Layer 9 of a small transformer language model trained on English Wikipedia (14 layers, counted from 0, width 128).
A neuron adds its activation times its output weights to the MLP's output. To switch it off is to set its activation to zero at one token and run the rest of the model.
A neuron's activation on a vector x is SiLU(gate . x) times (in . x), where the dot is the dot product.

Input weights of the MLP neurons that the questions are about. A number n stands for (n - 500) times 0.00052.
n56 gate: 583 631 330 496 327 619 508 375 319 477 336 643 564 462 526 428 492 516 739 671 297 580 659 575 630 622 565 451 387 431 523 511 481 721 347 545 226 345 516 515 636 440 422 857 344 396 485 379 368 632 400 553 423 383 793 660 740 550 527 636 496 500 700 637 455 378 271 412 508 511 434 626 358 665 481 295 419 496 610 534 617 545 508 562 386 381 786 693 351 459 394 576 557 576 279 440 419 534 541 339 580 268 462 496 435 453 388 660 317 439 433 393 519 716 617 395 507 675 605 527 425 442 636 782 583 433 361 371
n204 gate: 538 428 736 346 316 530 422 582 338 641 353 632 500 321 347 818 560 438 526 553 415 759 469 462 344 530 793 543 444 547 668 407 452 414 582 462 469 551 584 567 465 666 479 240 392 318 696 616 680 463 382 720 235 491 394 369 627 587 487 457 305 281 397 608 766 358 790 513 240 349 425 660 479 411 500 491 627 446 487 345 650 222 569 290 479 567 448 689 398 742 268 552 457 668 258 355 496 350 538 522 418 504 500 397 461 336 487 588 606 254 407 582 470 627 235 432 534 591 428 587 665 667 354 189 474 915 748 513
n290 gate: 376 596 257 544 263 667 471 391 648 342 488 529 423 377 420 593 448 420 574 679 436 630 695 468 389 614 577 541 92 504 625 364 533 484 276 621 566 642 312 595 687 544 420 753 773 448 656 653 387 704 496 646 418 646 621 340 707 394 639 460 291 218 342 500 451 305 582 366 436 407 441 443 544 384 634 297 298 535 585 264 127 520 476 426 417 480 565 370 416 412 261 626 589 476 588 480 484 318 293 537 439 150 431 625 298 458 455 479 548 528 472 402 772 661 601 524 444 687 512 484 480 479 374 537 520 600 532 480
n396 gate: 577 705 715 370 342 301 434 350 637 633 426 429 723 628 500 504 403 336 475 780 476 369 463 448 899 414 602 520 224 402 546 608 598 386 422 646 608 427 584 548 483 548 484 508 623 500 339 403 593 469 607 390 541 532 500 976 550 455 668 597 315 321 423 594 484 496 815 449 387 639 453 463 532 480 801 492 500 622 204 524 557 358 541 421 468 687 651 471 660 617 171 586 699 414 657 585 547 703 536 525 406 467 422 605 397 492 338 446 424 321 424 369 529 421 617 346 476 667 153 377 548 367 634 451 605 500 593 455
n461 gate: 626 577 529 353 444 556 404 598 287 668 789 227 480 554 719 324 362 292 625 664 354 360 215 755 432 545 603 422 610 529 432 581 727 446 393 390 266 811 153 484 349 476 403 374 603 597 638 733 451 504 434 438 666 631 500 427 492 413 500 525 525 488 553 434 418 582 298 333 451 562 524 446 682 472 537 734 208 437 463 467 561 680 331 433 596 588 413 475 686 358 577 335 431 451 585 508 320 623 420 405 665 648 260 426 429 458 567 770 435 574 524 422 525 554 647 394 358 315 764 641 589 701 603 809 610 383 394 409
n56 in: 523 439 745 821 604 601 357 466 473 386 477 433 454 558 492 584 728 627 597 280 796 604 422 560 267 477 454 415 523 800 472 307 612 223 450 409 617 485 508 605 527 584 553 437 654 658 564 614 511 478 349 661 473 557 291 549 257 446 400 458 603 620 622 366 309 642 242 515 576 676 314 411 692 439 427 657 512 552 481 661 469 439 539 562 585 658 442 607 530 409 587 573 298 500 716 717 385 577 673 543 500 588 623 447 578 508 602 390 655 611 443 716 550 590 302 420 481 423 120 430 628 504 411 519 523 458 648 608
n204 in: 461 346 464 434 257 584 299 562 417 736 578 380 449 520 488 617 690 439 623 648 628 449 468 207 584 469 449 586 531 382 452 234 445 614 410 574 325 543 504 561 448 709 715 576 539 891 527 589 477 417 468 594 449 621 556 688 353 260 359 391 456 340 356 426 652 429 465 432 543 578 409 465 512 512 777 316 321 583 609 563 597 360 641 544 386 381 284 527 392 481 585 606 683 371 600 376 849 410 408 449 492 739 343 488 607 167 540 355 623 504 535 378 735 377 624 419 685 402 508 441 485 392 398 410 515 669 547 379
n290 in: 441 744 528 382 229 679 278 660 528 285 596 593 454 407 568 751 663 712 319 819 215 440 365 725 679 573 427 376 709 495 373 559 422 688 436 554 761 459 491 518 359 423 599 467 491 195 432 254 464 399 861 587 685 486 401 554 355 306 403 627 623 370 650 431 427 220 560 611 355 294 522 454 509 500 532 376 337 465 618 500 623 596 661 440 309 581 583 308 648 645 775 514 445 601 536 242 593 395 155 449 629 161 638 286 579 373 426 293 491 560 369 472 669 844 409 441 572 596 545 357 671 659 434 601 196 779 414 541
n396 in: 454 523 696 615 406 428 328 619 535 303 357 382 462 543 534 512 573 353 512 876 504 426 547 356 632 488 550 376 442 411 476 576 372 190 519 569 245 588 480 553 397 351 428 457 481 583 546 350 561 467 180 469 703 619 544 337 504 500 589 285 277 587 354 446 350 450 620 433 424 616 560 492 519 74 535 454 582 463 554 685 766 473 752 567 732 526 345 550 656 470 484 558 416 446 542 401 620 523 591 422 682 318 158 569 527 603 453 627 549 446 496 550 542 512 718 247 588 585 473 422 386 311 705 388 561 572 542 647
n461 in: 267 465 532 578 580 731 544 375 352 263 610 364 383 444 554 590 551 658 484 391 601 784 588 682 531 531 480 390 512 602 726 473 575 559 453 687 316 293 488 742 484 691 264 343 465 408 357 586 594 678 817 276 615 559 682 319 288 528 240 555 500 607 836 602 500 378 366 626 356 543 538 583 527 566 383 335 580 519 539 335 277 340 457 325 568 269 378 453 442 368 524 512 531 508 488 652 428 355 654 496 476 288 437 355 476 492 484 601 369 406 662 453 355 556 667 691 539 583 473 345 504 392 572 610 434 743 418 472

Output weights of the MLP neurons that the questions are about. A number n stands for (n - 500) times 0.00047.
n56: 623 386 408 560 510 605 349 458 716 579 460 470 424 500 591 424 399 521 548 265 576 486 453 377 510 627 493 309 407 455 306 633 422 422 465 699 510 521 644 269 536 418 660 367 557 544 536 419 419 590 605 497 411 431 398 423 515 487 468 584 658 539 462 589 653 626 601 560 597 316 403 426 425 755 565 584 552 433 500 311 312 521 595 362 317 417 313 310 476 552 377 403 525 461 324 594 191 594 309 268 573 970 580 455 422 547 486 497 335 490 442 507 511 239 551 726 353 557 578 507 556 198 328 706 454 552 660 459
n204: 311 325 628 514 370 524 349 391 660 682 761 206 487 444 310 424 731 285 637 669 392 407 700 341 434 741 665 425 585 521 243 457 240 543 527 432 545 546 500 685 479 440 472 668 300 394 557 431 688 682 490 654 479 705 665 482 361 644 324 399 476 648 734 358 663 678 260 578 648 378 347 331 597 398 567 524 545 524 171 443 466 532 119 694 561 365 53 427 544 373 595 936 680 568 763 415 641 392 295 271 581 564 671 384 382 299 401 504 490 462 576 594 547 559 717 558 382 399 559 368 513 440 358 482 737 355 613 340
n290: 575 530 317 530 258 612 411 635 606 45 469 670 496 538 525 697 608 385 512 944 457 556 636 535 431 475 541 496 545 298 670 319 431 650 546 450 545 640 180 681 651 407 458 892 585 468 327 299 568 620 794 581 492 523 571 409 627 298 560 797 417 348 746 561 714 440 689 420 542 385 348 627 600 249 561 168 516 601 548 470 378 289 576 314 291 525 746 646 456 599 525 496 441 519 411 453 674 359 225 529 471 75 745 496 438 456 533 484 557 624 488 392 649 621 587 460 458 534 427 534 418 668 528 670 508 690 541 394
n396: 602 131 514 342 675 554 723 456 356 910 569 514 496 500 487 654 586 607 681 559 639 442 708 550 458 593 301 367 658 675 527 611 576 573 354 474 393 729 399 630 500 390 430 321 788 563 280 513 471 562 648 597 439 528 714 207 439 476 531 446 414 504 598 449 404 313 299 719 504 227 457 562 520 626 424 415 440 619 609 738 410 625 245 482 717 517 512 583 267 306 496 414 601 613 282 433 939 715 559 590 783 718 599 219 291 546 461 325 536 838 479 581 593 495 428 468 574 478 720 388 447 495 596 586 311 754 277 602
n461: 486 350 631 681 390 533 404 471 417 548 550 375 417 637 464 712 411 491 700 239 630 753 372 690 674 408 579 339 614 826 509 627 565 107 522 504 456 577 525 357 296 646 600 443 697 522 481 752 414 675 428 691 470 462 446 593 490 462 536 246 800 495 692 233 318 500 588 776 874 607 549 496 205 610 442 477 236 339 357 537 534 504 375 528 500 735 791 590 414 180 589 690 600 697 404 315 233 620 730 672 549 406 422 434 475 660 696 509 373 425 789 407 514 447 593 136 478 477 707 486 395 598 495 415 330 616 491 456

Each question names a token from some text and the token that comes next. It shows the vector x that enters the MLP there. A number n stands for (n - 500) times 0.012.

Then comes g, the gradient of the next token's log-probability with respect to the MLP's output, scaled to length 1. A neuron's effect is roughly proportional to its activation times (output weights . g). A number n stands for (n - 500) times 0.00069.

" when", then " commission"
x: 466 651 428 444 418 447 605 448 537 514 359 641 529 503 534 536 583 391 486 584 416 500 577 515 548 526 479 556 525 362 529 617 499 630 540 545 349 550 348 559 491 418 463 559 525 574 402 467 510 488 572 555 478 575 565 511 564 376 575 538 499 433 376 511 474 495 453 591 364 500 381 461 541 426 442 421 457 449 459 763 530 477 514 524 709 484 542 346 366 585 652 565 486 588 719 381 678 471 624 641 446 468 430 493 488 521 431 563 492 526 466 573 432 528 511 407 500 487 464 330 403 610 541 438 528 546 510 499
g: 670 399 422 453 543 724 350 291 607 563 394 344 744 765 435 520 436 676 494 560 473 780 534 667 510 401 465 614 462 564 589 410 255 470 683 412 648 381 621 592 710 507 556 524 669 644 640 481 569 727 698 527 371 384 456 318 401 820 216 325 453 599 420 433 393 436 464 578 473 530 634 458 474 360 292 482 461 519 561 470 630 521 336 488 611 514 476 277 604 608 697 561 536 591 241 787 602 694 596 424 361 320 487 620 644 472 437 566 327 700 455 375 434 467 628 421 569 433 673 588 475 284 386 505 338 410 566 561
Which neuron, switched off, lowers the next token's probability most? n396

" was", then " the"
x: 489 550 413 446 518 379 602 473 464 404 396 609 358 504 593 489 501 540 378 547 500 573 542 362 431 414 434 735 373 407 562 521 525 583 481 459 400 376 361 602 563 382 479 584 579 568 490 328 561 456 551 528 609 436 467 615 496 509 473 515 469 454 458 524 310 521 540 618 437 447 386 611 628 491 430 457 474 462 458 646 528 391 505 493 714 453 576 503 498 379 514 454 517 467 513 444 648 525 623 455 477 514 459 607 497 439 512 482 370 597 496 524 527 472 535 330 613 570 483 360 446 591 583 471 538 643 511 601
g: 285 353 553 525 469 454 643 449 518 530 604 546 567 330 297 268 662 363 552 564 175 323 580 295 413 600 227 602 678 250 403 601 722 590 296 528 450 606 500 458 338 562 413 606 140 564 565 536 495 453 444 412 430 521 643 649 577 289 550 360 481 328 635 432 250 499 476 524 564 639 236 474 505 560 458 578 457 336 393 536 577 674 503 522 449 412 589 515 386 375 431 405 624 552 499 467 605 270 464 627 802 522 447 528 608 257 595 330 718 606 510 497 489 656 670 356 539 356 463 486 509 391 758 376 627 341 421 573
Which neuron, switched off, lowers the next token's probability most? n396

"==\n", then "==="
x: 525 553 301 517 372 616 584 542 534 378 496 637 484 471 569 544 611 443 443 544 495 465 518 504 623 433 524 519 558 394 545 576 562 578 642 508 508 495 320 550 514 489 416 700 443 517 462 462 402 553 610 548 462 488 617 594 603 462 596 642 411 453 480 618 429 436 537 458 528 365 391 387 470 384 414 431 488 580 600 665 574 497 493 551 468 448 599 407 529 577 637 628 535 590 653 451 573 425 624 483 491 396 409 488 384 470 454 464 452 592 509 502 614 468 560 422 590 421 475 368 383 596 439 578 459 594 482 495
g: 521 485 429 480 432 607 592 655 685 426 599 385 560 367 605 625 630 431 693 501 666 560 375 539 356 436 244 338 374 674 313 527 677 415 583 429 594 434 420 498 844 400 293 476 424 587 549 526 629 525 584 629 569 513 521 510 578 424 550 201 482 586 602 530 364 528 721 289 958 374 778 336 386 594 310 547 611 528 464 572 491 549 394 569 590 331 494 556 544 522 260 416 491 613 459 267 690 550 616 625 415 407 595 523 518 534 221 305 481 587 341 632 368 417 760 504 392 387 471 542 420 585 578 687 547 652 424 641
Which neuron, switched off, lowers the next token's probability most? n290

"oint", then " D"
x: 503 514 339 458 546 509 580 399 579 338 326 501 507 620 631 471 525 361 497 489 389 597 443 439 498 487 522 518 591 548 440 541 543 578 410 476 535 387 417 456 544 483 442 541 364 593 462 481 545 464 651 597 272 504 525 574 449 576 470 389 478 638 446 642 429 417 549 572 575 351 594 461 523 485 481 385 457 420 584 504 576 553 532 375 489 568 522 589 410 422 527 578 437 540 585 381 584 552 534 662 610 465 385 481 423 589 536 496 463 537 406 490 360 407 617 578 572 577 589 525 532 564 623 589 649 389 397 468
g: 562 503 533 588 412 674 552 392 416 485 770 452 770 640 436 271 470 471 470 574 645 438 499 525 390 530 314 575 386 807 504 511 487 137 542 686 344 383 393 330 411 402 582 442 546 611 372 506 417 599 507 592 509 288 579 662 739 488 606 449 569 409 483 364 470 427 381 566 457 530 322 481 320 290 475 460 468 427 521 544 358 668 454 204 569 405 445 888 520 879 478 258 536 448 462 466 503 433 602 276 341 291 384 362 630 522 563 416 478 466 464 487 428 487 466 615 373 557 661 246 591 662 586 381 438 508 438 714
Which neuron, switched off, lowers the next token's probability most? n56

" res", then "c"
x: 538 584 429 506 560 486 668 390 496 554 358 645 503 540 351 528 491 670 404 441 423 537 413 510 426 415 545 567 549 464 508 602 417 581 543 536 556 421 424 622 437 509 649 507 577 559 483 422 553 430 484 434 517 565 484 494 381 468 435 403 434 663 558 449 568 517 531 496 509 484 384 415 545 506 418 453 543 558 571 576 497 384 516 504 463 572 624 467 520 423 652 475 491 382 592 406 436 362 495 495 477 392 538 524 481 372 428 482 547 583 335 450 385 473 429 547 450 325 502 582 553 709 602 511 652 714 566 515
g: 536 369 283 586 472 399 618 547 699 582 524 533 524 375 489 435 683 593 345 513 642 424 381 451 510 545 411 632 654 479 454 665 541 481 506 551 507 635 771 727 629 456 541 445 283 515 738 562 850 470 733 594 561 633 613 675 651 526 760 422 379 683 423 634 306 539 421 413 697 607 488 488 626 553 572 546 623 353 350 668 501 391 475 419 591 436 707 296 471 432 538 556 601 635 556 659 496 606 548 590 293 398 482 534 351 505 733 649 632 420 530 501 303 488 801 777 596 340 650 442 659 593 627 464 327 352 560 761
Which neuron, switched off, lowers the next token's probability most? n290

" a", then " first"
x: 558 482 387 502 414 515 565 442 414 530 372 564 499 446 449 437 455 468 516 457 471 484 521 379 484 363 556 478 635 455 518 444 456 521 620 420 429 324 425 474 515 581 498 547 464 462 470 460 405 578 545 371 430 507 561 542 420 653 525 424 411 536 486 549 545 501 604 478 550 430 392 546 522 444 492 336 265 634 465 443 587 459 584 478 648 490 531 576 442 709 511 645 520 530 453 587 653 536 567 589 347 365 397 514 582 411 513 387 448 516 357 532 548 471 587 360 551 330 478 332 484 645 454 485 505 652 354 546
g: 544 274 561 460 514 497 480 632 504 549 448 747 544 565 233 581 314 657 355 484 484 293 723 489 770 524 610 574 433 542 651 404 385 676 275 428 458 517 439 522 609 527 390 621 478 690 610 555 446 527 432 588 791 229 534 369 551 572 498 500 563 316 533 419 238 642 483 722 203 435 538 624 438 506 547 582 770 474 301 500 576 588 587 399 417 427 562 801 452 455 363 643 589 644 714 446 604 748 569 608 690 303 400 668 512 724 312 416 407 448 327 449 487 755 474 527 441 613 494 563 311 585 590 412 528 591 533 461
Which neuron, switched off, raises the next token's probability most? n204

"al", then " at"
x: 324 665 517 555 461 447 408 451 400 517 303 561 308 497 515 404 524 545 342 483 510 608 552 503 598 390 562 528 401 398 435 577 574 519 379 376 499 607 362 384 506 513 537 356 261 438 447 550 511 467 527 488 409 420 450 453 478 606 549 572 462 670 319 491 500 521 371 652 421 446 520 591 528 409 413 510 508 465 517 596 498 468 423 529 448 736 526 484 509 501 572 455 490 626 523 358 491 511 543 529 387 537 515 557 328 372 633 500 571 419 412 590 484 519 471 528 446 501 549 571 573 475 548 503 588 477 477 434
g: 699 439 625 280 579 627 649 598 764 425 564 576 429 458 802 400 545 417 566 465 600 530 477 529 563 627 469 561 450 492 420 416 562 664 603 749 375 512 315 433 538 523 427 384 702 571 743 471 397 378 451 542 726 594 250 526 448 394 622 546 173 584 379 553 310 430 548 495 492 487 726 500 699 560 442 497 440 616 524 469 601 528 707 568 610 495 811 276 400 568 246 775 528 562 596 265 683 402 452 465 397 409 402 402 381 740 461 616 693 659 532 486 417 624 436 440 604 767 695 712 364 421 443 442 420 601 508 489
Which neuron, switched off, lowers the next token's probability most? n204

"on", then "ter"
x: 595 409 430 476 536 385 356 691 370 523 479 356 277 521 424 463 481 406 519 493 496 595 464 353 523 416 613 528 500 461 557 490 503 446 485 586 585 360 490 487 553 476 374 416 363 476 531 556 571 505 455 486 447 583 503 472 540 437 533 311 571 664 399 440 384 572 482 371 381 457 507 657 655 586 533 557 535 456 432 514 611 554 373 353 495 584 519 444 484 538 588 495 502 562 528 468 501 532 555 537 513 494 370 605 436 386 614 390 559 564 496 449 406 409 454 535 321 526 507 323 565 642 491 627 640 446 507 503
g: 584 515 634 489 201 653 590 564 563 532 414 414 569 599 550 465 498 661 729 625 412 533 621 475 642 467 470 507 369 401 351 337 506 547 661 691 538 547 580 467 401 590 321 417 502 406 681 435 517 796 364 338 404 347 430 299 432 549 605 376 832 453 743 660 625 545 720 258 513 521 352 379 451 589 584 597 750 397 693 478 685 864 427 450 593 438 192 421 591 626 375 513 364 571 504 527 401 610 358 456 583 702 576 408 472 620 412 518 408 336 550 597 643 455 595 678 570 574 502 509 763 376 546 565 220 450 546 486
Which neuron, switched off, lowers the next token's probability most? n461

"ague", then " hon"
x: 429 558 479 464 607 482 421 449 453 553 374 495 716 538 507 475 429 464 477 515 596 414 593 316 387 350 655 419 596 576 571 502 559 611 457 479 370 456 489 446 463 394 481 438 525 530 518 492 395 520 542 552 503 358 498 613 443 578 565 421 427 471 440 475 302 443 586 553 581 479 462 542 438 529 514 334 367 454 365 551 552 446 557 538 447 584 571 475 479 329 570 689 591 476 502 388 711 333 526 662 583 437 438 450 470 531 598 538 552 630 458 532 340 485 516 385 607 519 513 528 465 525 692 506 569 551 564 416
g: 403 491 397 322 428 602 455 558 233 589 588 506 585 462 542 329 574 727 480 446 252 517 452 290 569 529 611 544 495 543 576 348 364 516 690 540 412 595 586 697 438 475 272 586 567 479 287 571 313 484 454 304 423 543 445 661 175 305 553 493 393 646 433 696 428 587 469 428 321 749 580 580 513 396 444 718 637 803 613 470 323 448 462 433 615 536 543 371 301 262 323 499 562 662 336 541 456 679 298 436 574 434 848 445 427 383 519 402 446 580 354 534 636 582 359 380 350 599 359 338 553 310 281 459 461 447 640 382
Which neuron, switched off, lowers the next token's probability most? n396

".\n\n", then "=="
x: 490 557 310 494 343 610 586 513 513 354 450 588 473 423 623 564 584 462 461 575 478 545 546 522 489 467 575 576 506 406 531 504 450 637 579 479 448 561 337 680 466 443 416 661 457 416 426 397 413 572 604 537 507 502 628 517 613 438 504 624 410 356 542 634 484 415 566 451 458 399 474 481 422 380 513 373 475 573 572 546 523 487 397 526 435 444 653 453 527 577 632 563 521 534 588 424 551 443 548 515 527 251 502 561 398 476 481 470 420 517 499 488 602 504 536 433 594 455 555 377 470 614 495 573 488 609 464 558
g: 782 520 511 674 518 422 552 627 162 590 527 549 572 440 521 756 412 452 543 312 622 454 573 508 164 538 382 597 539 749 549 499 554 523 580 254 623 641 416 377 606 534 393 335 440 406 328 363 457 545 411 642 546 375 558 317 425 571 431 410 350 519 522 136 258 465 577 305 548 535 623 539 344 621 507 499 656 543 646 454 498 457 256 564 488 692 535 352 468 689 404 425 308 394 601 273 331 587 588 611 387 248 646 577 417 688 336 328 559 604 393 479 400 511 530 674 566 350 460 431 710 556 414 661 684 558 584 449
Which neuron, switched off, raises the next token's probability most? n290

"'s", then " start"
x: 496 562 531 459 428 528 590 459 421 536 377 575 562 404 559 538 406 507 476 558 526 555 496 408 576 475 558 430 594 468 614 478 426 536 500 386 433 471 363 526 591 533 551 595 455 585 490 465 468 397 516 491 484 503 563 436 437 630 528 553 456 487 472 487 359 571 576 673 439 577 432 590 486 492 514 370 326 653 471 514 593 362 497 399 487 450 565 679 434 551 573 555 578 518 432 507 720 576 623 635 550 331 366 550 441 514 457 393 493 519 532 535 465 503 616 359 528 411 490 441 390 731 505 549 513 489 388 526
g: 533 457 457 472 736 477 455 726 654 547 544 347 365 370 434 602 514 403 468 682 553 366 585 412 648 425 586 449 544 485 376 447 429 602 400 456 492 645 527 494 343 462 202 395 699 441 331 629 564 525 354 364 555 417 436 759 303 411 660 724 439 442 515 584 453 290 415 396 195 420 415 609 423 528 410 268 673 453 579 445 535 569 654 663 858 510 546 592 485 737 390 654 314 508 564 362 625 785 492 479 651 549 430 361 399 699 571 534 738 260 491 657 383 457 732 638 345 640 549 592 323 559 374 616 363 594 448 441
Which neuron, switched off, lowers the next token's probability most? n396

"ch", then " prop"
x: 457 426 490 423 612 448 510 479 450 586 368 617 492 453 424 561 608 511 497 464 371 432 481 469 562 552 532 567 402 339 405 597 530 494 384 572 351 542 378 530 490 470 517 451 436 425 454 536 436 394 500 507 573 503 503 442 474 597 455 478 468 609 435 577 454 325 507 510 569 544 659 436 479 542 492 479 435 448 512 689 582 400 632 491 316 531 702 540 405 531 531 651 592 472 548 412 641 483 578 462 561 370 336 580 503 320 523 451 431 549 463 538 385 468 453 420 460 541 354 517 504 474 592 556 658 398 385 483
g: 691 607 436 462 375 674 566 575 543 508 573 356 735 353 444 527 398 548 478 507 342 295 752 586 594 247 245 669 582 503 397 816 283 613 528 531 503 233 621 640 401 638 667 475 653 703 398 589 620 501 414 403 281 539 560 464 627 707 756 566 542 547 347 544 367 586 586 561 614 525 584 423 585 240 531 464 276 731 610 691 441 528 521 443 756 451 513 332 723 512 571 455 558 635 550 602 670 558 425 436 518 483 633 491 666 736 414 547 607 495 506 595 360 529 361 576 565 395 738 316 629 560 651 439 675 505 574 513
Which neuron, switched off, lowers the next token's probability most? n56

"ed", then " and"
x: 409 479 409 454 453 385 428 532 442 373 540 625 404 545 653 351 498 504 532 558 422 523 553 446 667 405 482 617 501 411 586 620 538 638 487 410 408 347 336 451 505 445 498 515 416 551 425 487 529 631 530 627 487 539 515 520 453 434 458 523 529 529 690 537 384 437 521 586 522 465 499 590 503 488 593 489 334 499 456 579 558 466 463 443 580 433 519 443 350 381 467 621 495 435 655 424 588 550 660 577 386 380 447 470 493 468 469 523 506 527 553 499 377 487 634 478 662 392 461 596 349 521 691 537 611 609 489 462
g: 459 491 398 510 552 481 450 453 322 415 569 588 639 518 230 446 657 487 643 583 526 570 419 631 375 536 540 491 226 606 644 343 404 464 549 501 351 553 587 435 476 458 343 257 490 478 565 465 518 477 512 587 483 451 469 507 511 512 465 655 522 515 606 491 840 245 477 790 344 458 243 626 575 541 232 460 180 486 444 618 524 359 568 462 142 712 671 206 526 430 412 575 494 720 410 628 650 240 488 786 616 598 577 472 565 538 554 652 671 397 461 370 409 630 521 510 523 845 476 629 475 574 483 515 703 493 472 337
Which neuron, switched off, lowers the next token's probability most? n56

"82", then " ft"
x: 459 458 433 470 501 553 341 434 539 574 481 609 414 447 444 550 357 393 478 459 489 408 544 386 400 392 355 353 536 525 530 600 373 465 586 435 405 533 395 374 654 493 607 596 624 409 535 479 509 517 596 563 395 663 401 565 423 472 623 469 506 701 586 397 410 553 524 530 588 430 500 461 427 429 590 351 466 320 484 578 559 390 546 472 513 543 598 543 456 519 546 606 555 540 324 472 676 549 408 544 581 531 496 533 504 383 610 396 550 598 507 493 508 425 469 567 564 354 530 553 486 646 550 467 507 402 432 514
g: 527 412 442 486 678 343 267 500 392 554 423 644 456 476 407 552 475 236 629 286 587 533 389 539 714 576 571 524 514 539 551 373 435 561 532 854 567 565 571 283 529 422 480 388 415 482 662 465 568 451 415 689 403 368 599 623 599 413 431 419 276 530 390 177 414 263 145 460 344 443 640 541 734 397 505 282 574 308 650 573 349 419 613 568 488 457 588 492 535 415 434 549 477 481 558 336 474 613 713 777 491 464 480 785 526 629 445 644 468 200 386 398 384 528 351 510 578 652 506 332 261 470 582 325 552 711 562 463
Which neuron, switched off, lowers the next token's probability most? n461